Layer 6 of a small transformer language model trained on English Wikipedia (14 layers, counted from 0, width 128).
A neuron adds its activation times its output weights to the MLP's output. To switch it off is to set its activation to zero at one token and run the rest of the model.

Output weights of the MLP neurons that the questions are about. A number n stands for n times 0.0046.
n2: -6 41 -11 9 42 -15 -19 -16 -16 42 -12 4 6 9 -17 11 -25 15 -68 33 -12 31 50 27 -15 -10 1 -2 19 -1 -24 -5 -2 -6 12 -28 -32 -36 -6 45 -26 -4 -6 54 -39 58 -19 25 -1 19 -28 -27 40 1 -41 -36 30 2 -15 16 -3 11 2 37 -8 -23 83 -5 4 -6 -2 -3 61 39 40 26 18 12 -46 12 -8 4 -70 12 28 -6 -8 3 16 -7 57 -3 10 33 -11 51 -28 32 -26 -28 32 33 0 -11 -36 13 -4 31 14 -53 -1 -18 -17 -37 -26 -23 7 21 -2 16 17 44 -4 34 1 10 29 9
n55: -30 -42 21 5 -10 -22 -43 18 -52 -12 -30 -7 -4 29 45 -23 6 9 -4 16 17 14 -12 3 -26 68 -15 -36 -28 47 2 21 59 27 -6 -9 -51 -13 -40 -35 82 3 -45 52 -5 -48 10 11 92 -20 6 -2 -31 -5 34 29 -1 -33 9 -7 -1 40 -2 15 -13 11 27 36 11 -50 24 25 24 -44 -23 -24 17 40 49 60 -17 4 17 -40 5 -8 15 37 -33 -23 -37 26 -31 -13 -36 -45 -23 -11 13 6 45 11 -4 -40 -38 45 -27 -64 -17 -55 12 3 -8 -19 -38 -50 16 23 5 16 32 -55 -40 -9 20 12 -16 -37
n77: -26 16 5 4 26 12 -41 -49 14 34 22 15 -6 22 11 2 4 13 15 -8 2 7 23 -13 -50 3 -18 17 19 -39 -53 45 -52 -33 -39 23 -1 -9 3 50 38 -3 43 23 25 9 -13 2 -3 3 21 29 19 20 29 28 -13 -11 -17 1 -13 19 -8 12 -21 -11 25 -22 -23 19 -25 -3 16 -6 1 -82 4 7 3 13 -11 18 -19 19 -18 8 28 -11 -43 -31 39 -5 -6 -24 20 -37 -11 20 20 8 -17 28 -14 -40 63 -18 5 -74 -55 32 14 2 29 10 -65 -37 -43 -10 -27 -17 5 -5 37 -32 -43 16 -22 -70
n86: -1 -28 13 20 -7 11 -7 -4 -19 -29 3 -43 17 27 -53 2 71 -22 -10 -5 -80 27 6 -20 12 -14 -29 -31 12 11 -11 4 -21 -18 -22 40 0 -18 -7 2 21 5 1 23 20 33 21 -18 49 0 -10 0 -19 -38 24 -78 -11 31 11 32 -7 17 8 -2 7 14 29 -47 17 16 1 -12 -8 10 -25 -37 -24 14 53 -28 -2 30 -8 -39 47 -27 11 5 26 39 -7 33 9 -15 -15 -12 -20 42 -47 -21 42 -10 -11 60 -8 -16 -60 -9 27 38 14 -3 22 -54 11 16 -13 -32 -23 -61 9 -9 52 23 -26 -9 -31 -4
n105: 23 6 -48 -2 52 -10 5 -18 16 -14 -37 -25 9 7 -16 4 -13 -20 11 -9 -12 -48 1 8 -10 -10 -9 -18 -40 -9 -37 -12 16 -9 50 -38 2 21 -28 20 -22 -38 30 -26 -29 -35 -8 8 -33 -17 8 -9 -22 -15 -6 -14 -2 -21 -2 -18 -53 -3 -29 14 -5 0 -30 28 -16 10 -18 62 11 5 9 -16 25 13 -29 10 29 -40 -27 23 13 -20 -12 23 0 28 -10 -25 37 14 5 -28 -2 47 43 0 4 -34 -48 4 -4 -3 21 25 4 -9 -9 -31 62 22 10 -13 -26 -45 39 -6 21 -33 7 -18 -40 -29 46 22
n139: -30 4 33 20 40 0 54 -13 1 2 -24 -4 27 -4 -39 -8 -13 -16 23 -2 2 -74 13 18 28 -19 -30 39 -45 -70 -34 -54 -3 14 7 -62 13 -14 -13 14 -9 -34 53 -27 -20 -66 -12 12 18 43 20 -22 35 38 -51 -69 8 -7 -3 -9 -20 -20 4 -26 -6 -38 27 17 -25 12 -23 1 -5 -22 4 20 47 34 -14 17 5 4 23 -17 -36 -4 14 1 -6 54 78 -21 -64 -14 13 20 1 -50 31 -71 33 25 24 33 42 14 -19 -24 -36 -18 -20 2 18 -72 59 -13 3 7 32 -31 -36 -19 25 -24 -79 -5 -8 -10
n163: -59 -29 -35 -5 72 -1 49 -11 5 22 4 -27 9 2 -7 72 -10 20 -2 8 -12 30 -64 18 -19 36 -34 15 -12 -1 30 13 -17 -17 -14 -27 -45 -11 51 8 23 23 23 -16 -50 40 -29 4 -8 -30 21 -45 -17 -12 5 -18 -4 36 -18 18 29 7 -10 -17 20 -61 14 -28 7 18 -27 -18 13 38 -18 28 12 26 -41 -13 -10 29 -19 4 -12 21 -23 -16 29 -9 -19 -1 0 -22 -32 4 11 39 -5 29 -5 12 -15 -64 2 24 -47 -50 -27 2 -54 15 7 7 30 0 -7 -2 46 -65 5 4 30 9 -39 15 -24 -38
n199: -1 27 17 8 19 25 -24 26 20 26 85 -13 -4 -12 1 61 -76 -12 -43 49 10 -13 -39 -23 26 -5 -3 -35 37 9 17 63 22 -20 -8 -9 -16 -50 24 9 11 23 -9 20 -2 -2 -28 -19 -8 -6 -33 -6 17 24 6 10 8 8 -51 18 -19 34 -2 -29 -2 56 -54 12 14 20 6 -7 6 -23 18 -3 -6 16 -8 -35 -19 -32 -12 7 -30 11 9 3 -16 11 25 -37 -7 1 -8 -22 -20 -7 -35 10 37 -7 23 -40 -19 -18 -23 -48 -14 -13 -13 -7 -20 23 14 4 10 0 6 18 4 -11 56 36 30 24 -3 -31
n200: 23 56 -1 -14 -11 -33 78 8 -32 -24 -38 27 -28 -45 -4 7 -6 -9 -7 -45 8 3 14 -15 -16 9 -32 -36 -11 -5 8 30 -2 -5 11 34 -3 5 -16 -3 -40 10 16 35 -29 -21 -7 -15 -25 27 -8 0 -11 -12 13 26 1 19 11 4 23 -7 4 24 14 -14 -41 16 18 -14 -6 -1 5 3 -12 10 28 -5 55 -45 9 -21 5 -41 34 13 31 -2 52 -34 -4 -32 19 -19 5 -1 17 29 -10 -27 -19 -39 20 17 -66 3 4 45 13 -35 18 7 14 0 -14 13 -31 -3 -34 -25 -47 -11 -13 29 28 0 -16 27
n212: -20 11 25 10 31 -29 -6 -1 -25 22 -54 0 -31 23 -20 15 1 45 9 2 -25 -33 40 -30 -21 3 12 -33 -6 -9 -38 -11 -23 -44 4 -31 11 -20 -14 -14 -7 6 18 26 -42 -13 3 -9 -36 23 -13 36 -7 32 -6 51 -30 -25 -7 25 43 -14 -25 -7 -6 23 64 -46 -18 4 -5 19 53 -27 29 -8 25 -27 12 -1 3 28 -18 -46 36 52 19 -41 -12 -1 16 -14 45 4 -21 -30 -5 42 16 -26 -15 13 12 46 -11 -1 -17 -3 18 9 14 -10 -34 -55 -9 -8 17 5 -44 -22 -37 -12 -7 -5 -17 7 -43 -7
n222: 2 -18 46 46 39 -18 52 -14 -14 -47 51 1 2 -52 19 -12 2 41 45 -29 3 -31 17 -49 -5 9 -28 46 16 -19 12 -24 -2 43 -4 36 27 9 -21 -23 -11 -6 -41 -7 13 -38 26 24 11 23 20 46 -22 33 23 1 25 15 -14 -14 32 -31 19 -7 19 -7 -42 47 -19 -6 -13 -2 -1 -24 -8 -14 -38 17 -3 18 -26 -23 34 17 45 9 -6 16 -51 -94 22 16 -3 36 -15 49 -24 -2 -55 56 -12 -3 -8 22 25 -9 28 -24 25 15 80 -13 -26 10 12 6 -13 -34 30 40 -15 -11 -3 3 -3 -2 -33 -9
n263: 11 9 -24 -20 15 -35 12 14 -10 6 -14 -29 -27 -10 13 -3 18 24 -12 9 14 -14 -3 -6 -21 12 2 -57 -8 25 -37 -30 91 -23 27 -19 17 26 -2 -12 -11 54 8 -22 -1 -17 12 40 17 -18 -24 22 25 -16 0 22 52 23 -7 35 -30 -21 43 -31 -18 -34 12 -15 -32 -3 -27 -30 -10 -23 -11 28 -30 -35 21 29 31 28 17 16 -5 -32 16 -12 -3 43 -74 -1 -49 -35 -59 -2 41 -15 -23 13 89 -28 42 -15 -11 -12 -1 25 6 -23 4 20 14 -19 15 8 56 18 -10 26 -26 -17 36 -16 38 -22 -20 32
n273: 6 34 -2 13 17 4 -38 48 1 -4 59 8 27 19 -15 14 -26 1 -31 10 -7 -21 12 24 -46 -24 69 -1 14 2 -59 1 72 19 21 2 7 -4 34 -22 4 40 12 11 15 10 27 -28 25 -20 2 46 49 28 -9 -11 5 -13 25 -17 -2 2 27 -2 14 55 -8 40 13 9 -13 -13 -16 32 6 -26 -30 -27 -26 -6 7 -26 14 -13 27 -10 14 -4 -13 -42 8 -27 25 -18 22 37 -30 -30 -32 -10 15 -10 2 -10 -78 24 7 16 -6 -38 21 4 23 26 21 -19 1 -44 37 24 3 9 -20 0 23 47 19 11
n283: 5 -14 17 -16 30 18 -22 15 -64 -24 40 19 4 2 -54 -18 29 8 -15 -5 -19 -17 -36 -7 -29 -33 9 -2 -50 -17 -9 9 -36 34 -17 -58 -2 -8 3 -17 6 -27 32 -22 -31 11 -31 -1 -37 15 20 43 -14 27 -11 61 36 -10 -15 -24 -15 -19 29 27 -2 35 -3 34 -27 -2 51 27 -30 -18 22 7 42 52 -22 20 45 6 50 3 20 -21 31 31 5 -57 18 56 -11 -44 71 -40 55 -22 10 -24 -6 -65 13 -24 61 -46 16 19 -12 -28 22 42 -14 67 -3 9 24 -24 4 9 4 -26 -20 33 4 -12 -21 14
n288: -47 40 -7 14 -37 18 20 12 1 19 -51 -14 18 -20 -27 -6 -2 30 -33 16 -47 -18 22 43 9 -24 -3 -10 20 43 33 -7 30 -17 35 -17 -23 -15 39 -16 20 -17 -27 -3 -2 29 1 20 -60 -7 13 -29 48 54 -23 2 -9 -2 17 4 -31 -5 -1 37 -15 -3 7 -24 4 8 -32 -7 48 15 -27 36 25 -18 12 -27 -12 -21 -27 -24 16 -31 32 3 -8 6 -11 -4 -81 -46 58 18 -5 10 -55 -11 45 -5 2 -38 -2 40 -8 -35 -46 -12 -8 10 -37 -2 -21 2 -1 28 4 2 21 1 -65 10 3 -10 6 -12
n308: 2 -27 -68 3 15 -51 -4 24 -42 -17 24 -20 -4 29 -57 -5 50 35 -27 -9 24 -20 -19 9 6 6 10 -34 26 -11 35 -3 -58 -48 -29 -12 -22 -63 -13 -29 -31 -16 -56 35 -9 -3 -16 35 -39 11 -18 -37 -41 -30 10 -28 15 26 15 17 -3 -1 29 -25 -60 2 -8 10 -19 14 -11 9 -49 2 -17 45 -24 -36 15 1 -3 -22 6 -37 7 -51 -15 10 -44 -31 -20 -20 -56 -13 2 -2 -26 12 -67 54 -24 -4 -8 -4 -30 -7 28 18 15 -11 29 0 -74 2 -14 32 -14 11 15 -48 21 -45 10 12 20 -10 -60 2

Each question names a token from some text and the token that comes next. It shows the activations a of the neurons there, in the order above. A number n stands for n times 0.13.

Then comes g, the gradient of the next token's log-probability with respect to the MLP's output, scaled to length 1. A neuron's effect is roughly proportional to its activation times (output weights . g). A number n stands for n times 0.0043.

"ancy", then " host"
a: 0 -9 0 2 -38 0 0 -1 7 -1 0 0 1 0 -1 2
g: 3 -39 15 2 7 6 27 22 22 34 -57 33 0 9 36 -6 -1 -8 35 9 5 1 32 -7 -4 -20 -18 -4 3 -19 -8 -11 22 -21 29 31 22 3 0 -7 4 -31 9 -1 18 12 11 7 -20 -4 15 -8 -27 -7 56 -52 11 6 1 48 21 -7 -3 6 -16 12 20 24 21 -2 -7 15 -47 28 32 -4 -28 -13 25 -21 19 0 -23 13 22 30 4 -19 7 27 24 5 -11 12 12 -7 -6 5 7 -28 -17 -33 35 -19 -8 26 -10 5 2 -1 -7 -9 -2 2 14 7 -18 -40 -18 -20 5 13 29 12 -51 -3 -18 5
Which neuron, switched off, raises the next token's probability most? n105

"aves", then " for"
a: -7 0 -1 0 -2 -19 3 0 -4 0 2 -2 0 3 -3 4
g: -3 -12 -7 24 -31 -15 -43 -11 25 3 11 4 36 16 -26 -2 1 29 -17 -1 -10 7 0 9 -8 3 -34 -34 -31 9 3 -25 -13 22 -22 9 18 -7 2 14 4 -21 -31 -33 -4 8 -10 27 10 -15 3 -2 -8 1 10 20 -6 0 -12 -4 10 11 -12 -7 20 -25 8 -44 45 18 -1 -27 76 34 -6 -1 -23 -25 -10 18 -10 29 -17 -46 25 16 -27 10 13 -8 -31 -9 14 -25 34 -3 22 -11 -23 -29 -7 -42 -16 2 -20 -13 16 -1 -1 -3 7 16 33 15 -13 15 40 24 18 22 18 -28 -5 6 19 24 7 -2
Switching off which neuron hurts the next token most? n139

" died", then " at"
a: 1 -5 1 -22 1 0 0 -1 8 0 -2 0 3 0 -1 1
g: 1 -24 -10 -8 -9 23 -11 68 13 -6 -13 29 5 -24 -35 -14 8 -1 8 8 -21 31 -19 18 -38 -22 -1 -13 -3 -15 -26 -29 -9 50 -27 29 6 -11 0 -11 4 -7 -26 13 -21 -7 5 6 25 4 -5 -10 10 -11 -5 18 31 -9 -3 -8 2 8 18 12 -16 -14 5 1 -18 -8 5 26 83 11 -15 -2 -16 -11 8 -12 -33 -23 2 18 14 36 -50 27 5 22 -8 -22 -20 7 -7 -26 -13 -2 -8 22 25 -6 -6 -15 9 10 -41 -1 0 2 -1 20 31 -20 9 -11 18 32 5 33 -15 15 -7 -4 -46 -16 -20 1
Which neuron, switched off, raises the next token's probability most? n86

" author", then " and"
a: 0 -6 -2 1 -1 2 0 -1 -21 18 -19 1 0 0 -2 0
g: 9 -2 -4 -38 0 -12 8 -11 -11 -3 -57 13 -12 11 -3 -43 3 -21 -1 32 11 0 7 21 3 19 31 -13 -5 -13 2 19 -13 -4 -18 1 -14 14 4 28 -3 10 3 22 -18 -15 1 29 -12 8 17 -16 6 -25 -7 -59 11 -31 -12 -4 -1 4 8 -7 -11 30 17 18 -3 1 2 -5 -90 -3 7 4 -13 21 -20 22 23 -8 -1 23 -9 -3 -38 -51 8 -2 -3 -46 4 11 -39 2 -17 -13 -30 27 25 32 13 19 -31 2 3 13 3 -2 6 -32 14 28 3 -22 4 -3 -43 24 -13 -8 20 -25 -14 15 2 8
Switching off which neuron hurts the next token most? n222

" adv", then "ances"
a: 2 0 -2 -2 -5 0 1 -1 -4 0 2 1 1 0 7 0
g: 2 4 -2 -42 3 23 -47 17 18 30 -21 23 -22 -5 -9 1 13 -5 6 -7 7 16 -6 -13 25 -3 1 -8 -9 -3 -29 -28 -10 17 33 -36 9 0 -1 -11 -4 10 12 14 2 -14 -33 -3 63 13 18 3 -7 -6 13 19 2 17 -27 40 3 12 -35 12 -40 29 41 8 8 8 27 -24 0 10 -21 2 -39 -11 1 23 -17 12 23 -7 -16 67 -17 9 8 -20 14 -4 16 -43 -2 -23 0 -27 -12 -4 8 -7 41 17 -22 -26 12 2 -1 23 -23 -20 45 -7 30 26 -1 22 9 5 2 -25 16 -6 -19 12 -6 -3
Which neuron, switched off, raises the next token's probability most? n288

"S", then "i"
a: 0 0 0 0 0 0 3 -1 -1 0 0 4 1 0 2 0
g: -2 -2 21 -11 -53 -5 3 12 28 8 2 13 -3 52 33 -7 1 36 -10 -1 0 13 -14 32 9 25 8 18 3 26 1 24 -46 9 -20 20 31 27 1 12 0 -6 -7 4 24 4 -3 17 4 24 7 21 -6 -4 23 35 25 -14 26 -20 33 -2 -25 1 -23 -2 6 7 14 18 -13 -6 -31 -9 13 9 -10 35 -2 -8 -51 14 -5 -2 5 -49 17 1 8 49 5 19 -13 -2 -44 -4 53 1 5 -17 30 -5 -4 11 19 -12 27 -1 -1 -36 -7 3 19 -17 30 36 20 -11 1 26 10 3 -47 -14 3 13 19 1
Which neuron, switched off, raises the next token's probability most? n163

"==", then "C"
a: 0 1 0 -4 0 1 -1 -1 0 1 1 -47 2 -1 7 2
g: -1 17 -14 -3 16 4 -48 -6 33 18 -61 -40 -25 -28 -29 -12 -4 10 27 -23 2 8 -9 24 -24 4 7 8 17 -2 -16 18 -19 -15 -6 0 -12 0 1 3 0 9 10 -1 -18 -15 -4 3 -27 27 8 -31 0 7 -2 -5 10 2 17 25 25 -3 -14 2 -21 -25 3 0 4 0 -11 16 -10 -11 7 -6 -62 32 -12 15 7 -2 10 -32 -30 34 8 29 -5 -36 35 11 -13 15 -35 -6 -22 3 22 41 -49 -33 -5 19 -10 21 8 5 -1 -19 10 -30 7 1 17 -22 4 -3 -49 -22 -14 16 28 12 -29 -32 -37 4
Switching off which neuron hurts the next token most? n263

" boy", then ","
a: 2 -1 -2 0 -4 0 11 2 -27 0 -3 1 2 2 1 -1
g: 0 -19 10 -24 -11 -38 24 -41 -31 10 -18 10 0 36 0 18 5 3 5 11 -8 18 8 48 4 -14 -7 -38 -16 -1 8 12 -28 3 30 -30 -45 -9 0 -17 0 6 29 12 7 0 8 7 -3 7 -8 15 43 0 -56 20 17 -19 -11 30 13 8 -20 0 -19 37 -19 -24 -5 -17 12 1 -48 -18 -1 0 -4 -28 6 -10 -13 -4 -40 0 2 48 -13 -22 3 -35 -18 -39 4 42 20 -16 -10 -8 -8 23 40 4 -6 12 -16 36 -16 3 0 -3 1 4 -18 0 15 -7 31 1 -15 -15 -2 -38 18 23 29 16 -1 1
Which neuron, switched off, raises the next token's probability most? n200

" not", then " rece"
a: 0 2 -1 20 -1 0 1 0 1 2 7 -1 1 1 0 0
g: 2 14 17 15 11 16 95 -36 -17 18 12 4 13 5 -27 12 -5 3 10 -12 10 -5 -4 -19 16 -1 12 13 13 -11 -9 -3 4 -22 -46 -20 -1 -10 -1 -18 -9 -1 -35 16 -48 -7 2 -5 28 20 -12 13 1 -2 32 -29 35 6 -5 20 -9 8 8 2 1 11 -8 14 -22 -6 -2 -31 -8 -10 -1 1 -28 -25 28 18 3 -55 -1 -9 5 -21 -11 0 5 11 14 -6 43 22 22 -60 -41 12 -6 6 -6 -10 1 5 -40 8 8 0 -4 -1 2 1 25 -1 28 -12 -9 44 -16 -10 3 34 33 -22 24 -9 16 0
Which two neurons, each switched off alone, lower its probability most, in order? n86, n222

" t", then "un"
a: -1 -1 0 -1 -1 2 0 8 0 14 0 0 1 -1 0 30
g: 2 -16 -10 12 2 1 18 -5 -23 -3 -26 -1 13 -23 19 -1 9 -41 -8 -11 -12 -12 9 15 2 -32 1 -31 35 4 4 -20 -49 -31 -42 12 22 -12 -4 8 -6 -3 -5 32 14 -3 5 51 -5 -18 7 -9 1 2 -24 -44 -6 -25 -14 -10 17 3 2 16 -25 -2 -14 -12 -12 20 -16 -10 39 50 14 6 13 -22 -2 -7 -16 3 -15 20 -15 -30 -2 11 -5 4 -2 44 -6 24 3 -8 -58 -9 1 20 22 23 30 -21 27 5 -6 4 2 33 10 24 48 4 -59 14 -53 -21 -11 -10 -3 -12 5 4 15 10 1 3
Switching off which neuron hurts the next token most? n308

" Fred", then "."
a: -1 1 5 1 -14 -1 -2 0 1 21 7 0 -4 0 12 -1
g: 5 -12 -6 -48 -27 20 24 23 -16 26 -76 22 2 -6 3 0 -4 8 33 4 26 -10 3 17 7 0 -19 -17 0 -2 7 24 -5 10 -17 39 -41 -1 3 6 -9 -11 3 33 -3 -3 15 -15 4 -16 -9 -27 -4 -15 -7 -17 6 35 -14 52 6 -12 49 -4 -42 -5 -15 -8 -33 -13 -12 -1 -43 1 5 11 -9 16 28 -16 -5 10 -9 26 16 -38 -13 19 -26 23 -21 30 -9 -17 15 -29 -7 -13 4 31 37 31 27 -19 0 17 -32 8 3 -4 -3 -12 -6 0 2 0 -33 15 -33 4 -24 29 -7 12 12 -7 14 7
Switching off which neuron hurts the next token most? n105

".", then " His"
a: -1 2 0 0 0 0 -1 0 0 0 2 -1 1 -2 4 1
g: 3 -6 13 4 -20 12 6 48 -8 -7 -30 10 17 13 14 -17 0 7 6 5 23 14 -18 12 -2 16 9 -22 -53 20 -8 9 -32 -17 -39 56 -1 -3 -1 10 -12 -3 -8 -26 -28 -8 1 -5 -15 -14 -20 31 -13 52 25 31 -9 -1 -5 19 8 8 -1 18 -27 28 -1 10 17 10 7 -24 9 0 -3 -2 0 -13 -9 24 5 -10 -10 -11 -33 -28 34 10 6 -30 10 14 -4 18 -20 -16 15 -39 4 8 23 44 25 -14 10 39 -35 1 -1 -27 28 -10 6 -4 26 -8 16 -22 38 13 -6 -40 -11 16 64 8 -19 2
Switching off which neuron hurts the next token most? n55

"8", then "3"
a: 0 75 46 1 0 0 0 0 1 1 1 0 0 -7 -1 0
g: 0 29 -14 -35 6 -20 18 31 5 5 21 9 5 -14 16 14 1 -9 20 17 6 -4 9 -21 -6 23 1 -16 -4 6 6 3 9 9 -26 -25 -15 -16 -2 -13 5 -26 -43 -9 -22 14 10 -17 -19 0 -13 -4 -3 -18 -9 -11 13 8 12 -3 23 -9 -10 -30 28 -16 30 11 65 3 25 -11 -50 -20 -29 1 -21 42 -5 -11 24 42 -11 -21 5 -43 1 11 -11 36 28 -13 15 -11 -7 -14 29 -38 -26 35 -9 6 20 -35 -18 38 -32 -3 -1 2 -2 2 17 10 -23 7 -26 2 23 -55 32 -12 19 -8 -1 6 31 -2
Switching off which neuron hurts the next token most? n55

"icle", then " Music"
a: -11 1 0 2 1 3 0 0 3 -1 1 0 0 1 2 3
g: 1 32 15 8 24 33 4 15 24 -5 13 30 23 -9 -11 5 -7 -20 23 -15 8 14 16 30 -17 34 34 -18 -6 -3 -26 -6 57 34 18 -20 30 7 0 3 0 -19 12 -18 6 -19 -20 -7 45 32 -1 39 6 -26 -36 18 -3 29 -26 -20 -26 7 -45 12 31 38 39 -24 -7 3 -10 -15 -22 -17 -4 -5 -25 38 -4 28 10 7 22 11 -12 14 13 29 1 5 9 35 -19 3 -23 11 -30 4 4 37 -4 10 2 -2 -5 20 -4 2 4 39 8 2 -34 32 35 -28 4 14 3 -7 -10 13 -12 -7 -5 16 1 0
Which neuron, switched off, raises the next token's probability most? n308

" car", then "ved"
a: -6 -1 0 0 0 0 0 0 0 0 -1 -1 -36 -1 18 0
g: -5 -10 -4 13 27 30 17 18 28 -20 21 -46 4 33 7 -4 -10 16 -6 0 -7 -2 12 -3 -28 32 25 27 7 6 -20 -17 -7 18 -39 27 39 8 -1 4 -5 -15 -2 -20 -21 -7 16 3 -37 -2 17 -17 -31 -15 -3 18 3 -23 10 -5 -32 -4 -10 -3 34 -47 11 -5 21 3 -4 19 51 -13 -7 0 25 25 -41 -4 53 14 21 11 -15 2 -18 -8 -8 25 16 6 28 -3 -22 62 25 13 25 -4 -19 -7 -46 2 -1 -32 4 -5 -2 5 6 23 -27 -7 -6 -9 35 17 28 -2 9 -5 -12 -18 22 -19 22 -4
Which neuron, switched off, raises the next token's probability most? n288

"arent", then " shoot"
a: 3 -31 -3 1 3 1 0 0 8 0 46 -1 0 1 0 0
g: 0 -1 10 -23 4 -42 33 -23 5 29 -44 11 -12 -5 17 22 -16 5 43 -14 -3 -28 10 1 -22 -7 -2 20 -19 11 3 20 -3 -15 -25 13 7 15 3 -3 -1 4 11 20 50 -6 34 -14 37 12 -5 -33 -11 41 46 24 -19 -8 4 12 2 -16 3 -17 -5 -65 2 4 -11 -7 12 -12 31 39 24 6 16 5 -17 0 -36 -8 -5 -15 -16 31 -14 5 3 -17 13 24 -4 19 4 -46 -16 39 -24 -5 37 -5 2 45 -29 17 -8 -2 1 -37 24 -17 9 16 -15 -3 -30 1 21 7 1 14 -21 0 -6 16 16 3
Switching off which neuron hurts the next token most? n222

",", then " wife"
a: 0 0 6 -2 0 0 -1 -5 0 1 0 1 0 0 9 1
g: -1 11 -2 -7 13 -7 -16 -2 -8 -11 -22 7 -7 -10 -10 -28 15 -9 -13 -10 36 -11 -19 -7 -16 -13 -17 17 -23 23 -19 5 30 -15 -28 48 -21 12 1 10 2 -18 21 -8 -11 2 -53 26 -19 56 29 26 2 14 8 0 10 -32 -9 5 -12 24 -47 -4 39 22 46 38 -24 -4 -6 -2 -22 25 -3 -7 16 -11 -19 -7 -15 -9 -12 -27 -1 -36 -10 -41 -4 -14 -3 -2 -14 22 26 23 25 16 -10 -28 -9 20 -6 -19 -17 -34 -9 4 2 -25 3 -4 52 -18 -26 -1 -27 4 -15 15 5 11 2 -47 21 4 27 2
Switching off which neuron hurts the next token most? n77

" gun", then "f"
a: -18 0 -2 -9 -9 1 41 1 -4 -3 1 1 2 2 3 -1
g: -5 1 -21 -6 36 23 39 1 -3 -18 -17 4 24 2 -5 29 -2 8 -8 3 -1 2 47 -8 19 19 13 14 -5 4 -33 3 3 -7 -36 45 33 2 3 -4 3 -18 16 33 -58 27 -9 -24 9 -5 26 -25 -4 -10 -7 -23 10 2 -25 -17 -9 6 33 10 47 -27 2 -9 51 11 -7 22 6 3 -1 2 26 26 -16 24 3 3 0 20 -32 24 4 -3 9 -17 14 8 1 -15 -9 -19 -16 12 -1 39 4 6 -8 -36 36 11 48 -11 -5 -10 -1 17 3 0 4 -15 -9 -31 14 36 2 -23 -53 -14 3 -46 -5 -7
Switching off which neuron hurts the next token most? n163

" African", then "-American"
a: 0 -2 1 -1 -2 0 -1 -3 -24 1 0 2 2 -3 0 -1
g: 8 -6 6 7 -9 6 8 -5 13 -7 28 -62 11 -4 3 -21 -11 45 3 -7 5 3 -19 4 14 15 24 14 24 -5 -20 -5 -6 3 -51 28 8 12 3 0 -18 -15 -3 -15 12 2 13 24 54 -19 -9 2 -33 -12 -26 30 6 -19 15 8 -8 0 7 23 -58 -7 6 -11 10 13 2 32 -32 -28 11 1 -5 29 -5 -17 19 25 18 30 -13 -23 -25 7 6 -34 20 15 1 9 -39 -28 26 -17 7 19 28 12 -13 -26 35 -54 33 9 6 -16 8 8 -39 19 -8 -5 -38 -19 -21 9 12 -14 8 -19 23 -1 15 9
Switching off which neuron hurts the next token most? n200

" of", then " which"
a: -1 0 0 -2 0 0 0 -1 0 1 0 -2 0 0 -22 -2
g: 1 -46 -8 0 6 34 -4 5 22 2 -21 -10 -27 -9 -2 -20 -15 -25 17 -22 -16 -26 -1 -37 30 -41 -1 -29 14 -19 19 7 -1 -25 -7 -3 -12 -5 -2 -11 -9 12 13 36 5 -3 19 -12 1 15 -3 15 11 7 22 -25 10 -21 21 -21 24 -25 -10 -34 10 3 -15 -3 -15 -32 10 4 71 -30 5 2 -15 33 -14 -7 12 31 1 30 14 26 -7 -10 -15 62 -12 -11 0 -12 -11 -15 -23 -36 4 12 2 11 -16 -24 -60 20 -5 -2 -7 -28 -19 35 -6 -34 -24 -4 2 24 23 29 -12 20 10 -15 3 -12 -17 -1
Switching off which neuron hurts the next token most? n288

" and", then " their"
a: 1 -1 0 -4 0 0 -2 2 0 1 0 -1 3 -1 0 1
g: -5 46 3 7 27 51 -34 12 0 7 27 20 -9 28 -47 12 11 2 5 -7 0 26 35 17 -22 0 11 4 -9 51 -19 21 6 2 -6 39 -50 -6 1 -13 7 22 9 9 19 10 8 -7 9 -4 -1 24 21 -23 16 -12 -28 12 -11 13 -13 11 17 38 26 54 13 24 6 -7 3 10 -16 32 3 4 22 15 -16 -8 -25 29 13 12 23 -3 16 27 12 6 -13 4 -3 41 32 -22 -13 -13 -20 -4 -13 34 17 -20 -11 31 6 1 0 6 -24 -24 -12 -4 -9 -10 -45 33 12 18 -29 -11 8 17 -28 7 25 -3
Which neuron, switched off, raises the next token's probability most? n86

" dist", then "in"
a: -1 1 0 1 0 0 2 -1 -1 -3 1 0 1 -2 12 5
g: 6 18 -2 9 11 26 4 11 -18 -4 -23 16 -15 -34 -32 9 -8 10 -17 11 -14 -4 -8 -7 25 -4 -16 -45 -22 -11 7 -9 -36 -14 -22 75 36 -11 -4 10 -4 21 12 20 22 -12 2 38 16 -3 -10 21 -8 -1 4 15 -8 18 -17 -9 -5 -3 12 -22 55 -59 -35 4 -18 27 -27 -16 5 -15 -1 -7 5 11 15 -12 -37 29 -34 -7 -35 6 37 3 7 48 -19 2 -7 9 11 40 30 -28 10 7 0 12 32 3 16 -29 3 3 3 7 -10 -21 14 18 -3 16 -5 -44 7 17 -3 -13 7 5 -9 11 -7 8
Which neuron, switched off, raises the next token's probability most? n288

" ap", then "olog"
a: -1 -8 1 0 0 0 -2 19 1 1 -32 0 4 -1 4 -1
g: -3 5 4 -9 3 19 3 -22 4 5 53 -4 -9 -48 9 3 5 -13 -49 10 -21 -7 -17 -19 -20 -14 2 22 -14 -27 -24 -12 27 6 11 1 -22 -6 0 23 -1 2 2 29 39 28 -26 -20 -20 4 -4 19 -2 -11 -17 13 21 -48 25 -25 18 -25 -1 -2 21 21 11 11 1 13 17 -8 2 -15 12 -2 61 0 27 23 -33 -12 9 1 -19 -46 13 4 3 -3 0 -15 -2 10 -12 23 -15 -19 -14 -35 7 3 -18 -2 -28 69 -3 2 -1 23 5 -10 -17 15 8 -15 -40 -9 -7 35 -9 -16 -17 -21 -53 6 11 2
Which neuron, switched off, raises the next token's probability most? n222

" and", then " more"
a: 1 0 0 0 0 0 6 1 -1 0 -1 0 1 1 1 1
g: 1 -23 2 -21 15 -7 27 -8 -11 -9 4 6 -17 7 4 1 -4 12 -16 23 21 28 -15 4 -2 3 -35 -33 -26 -9 8 2 -2 3 -20 52 11 6 0 -4 0 -14 -14 25 -14 26 32 -15 -60 4 -16 -15 1 -17 23 -65 -14 16 31 27 -1 -7 -17 24 10 -9 -12 -33 28 20 13 6 41 17 -8 0 -32 -9 17 -6 11 37 -17 -1 -11 -19 -8 -8 8 56 -34 22 -13 -17 10 -21 16 4 -18 4 27 4 -27 -3 2 -25 10 0 0 -2 -17 -1 36 -6 -28 1 -16 2 21 -16 -9 45 -37 -11 34 -21 39 -2
Switching off which neuron hurts the next token most? n163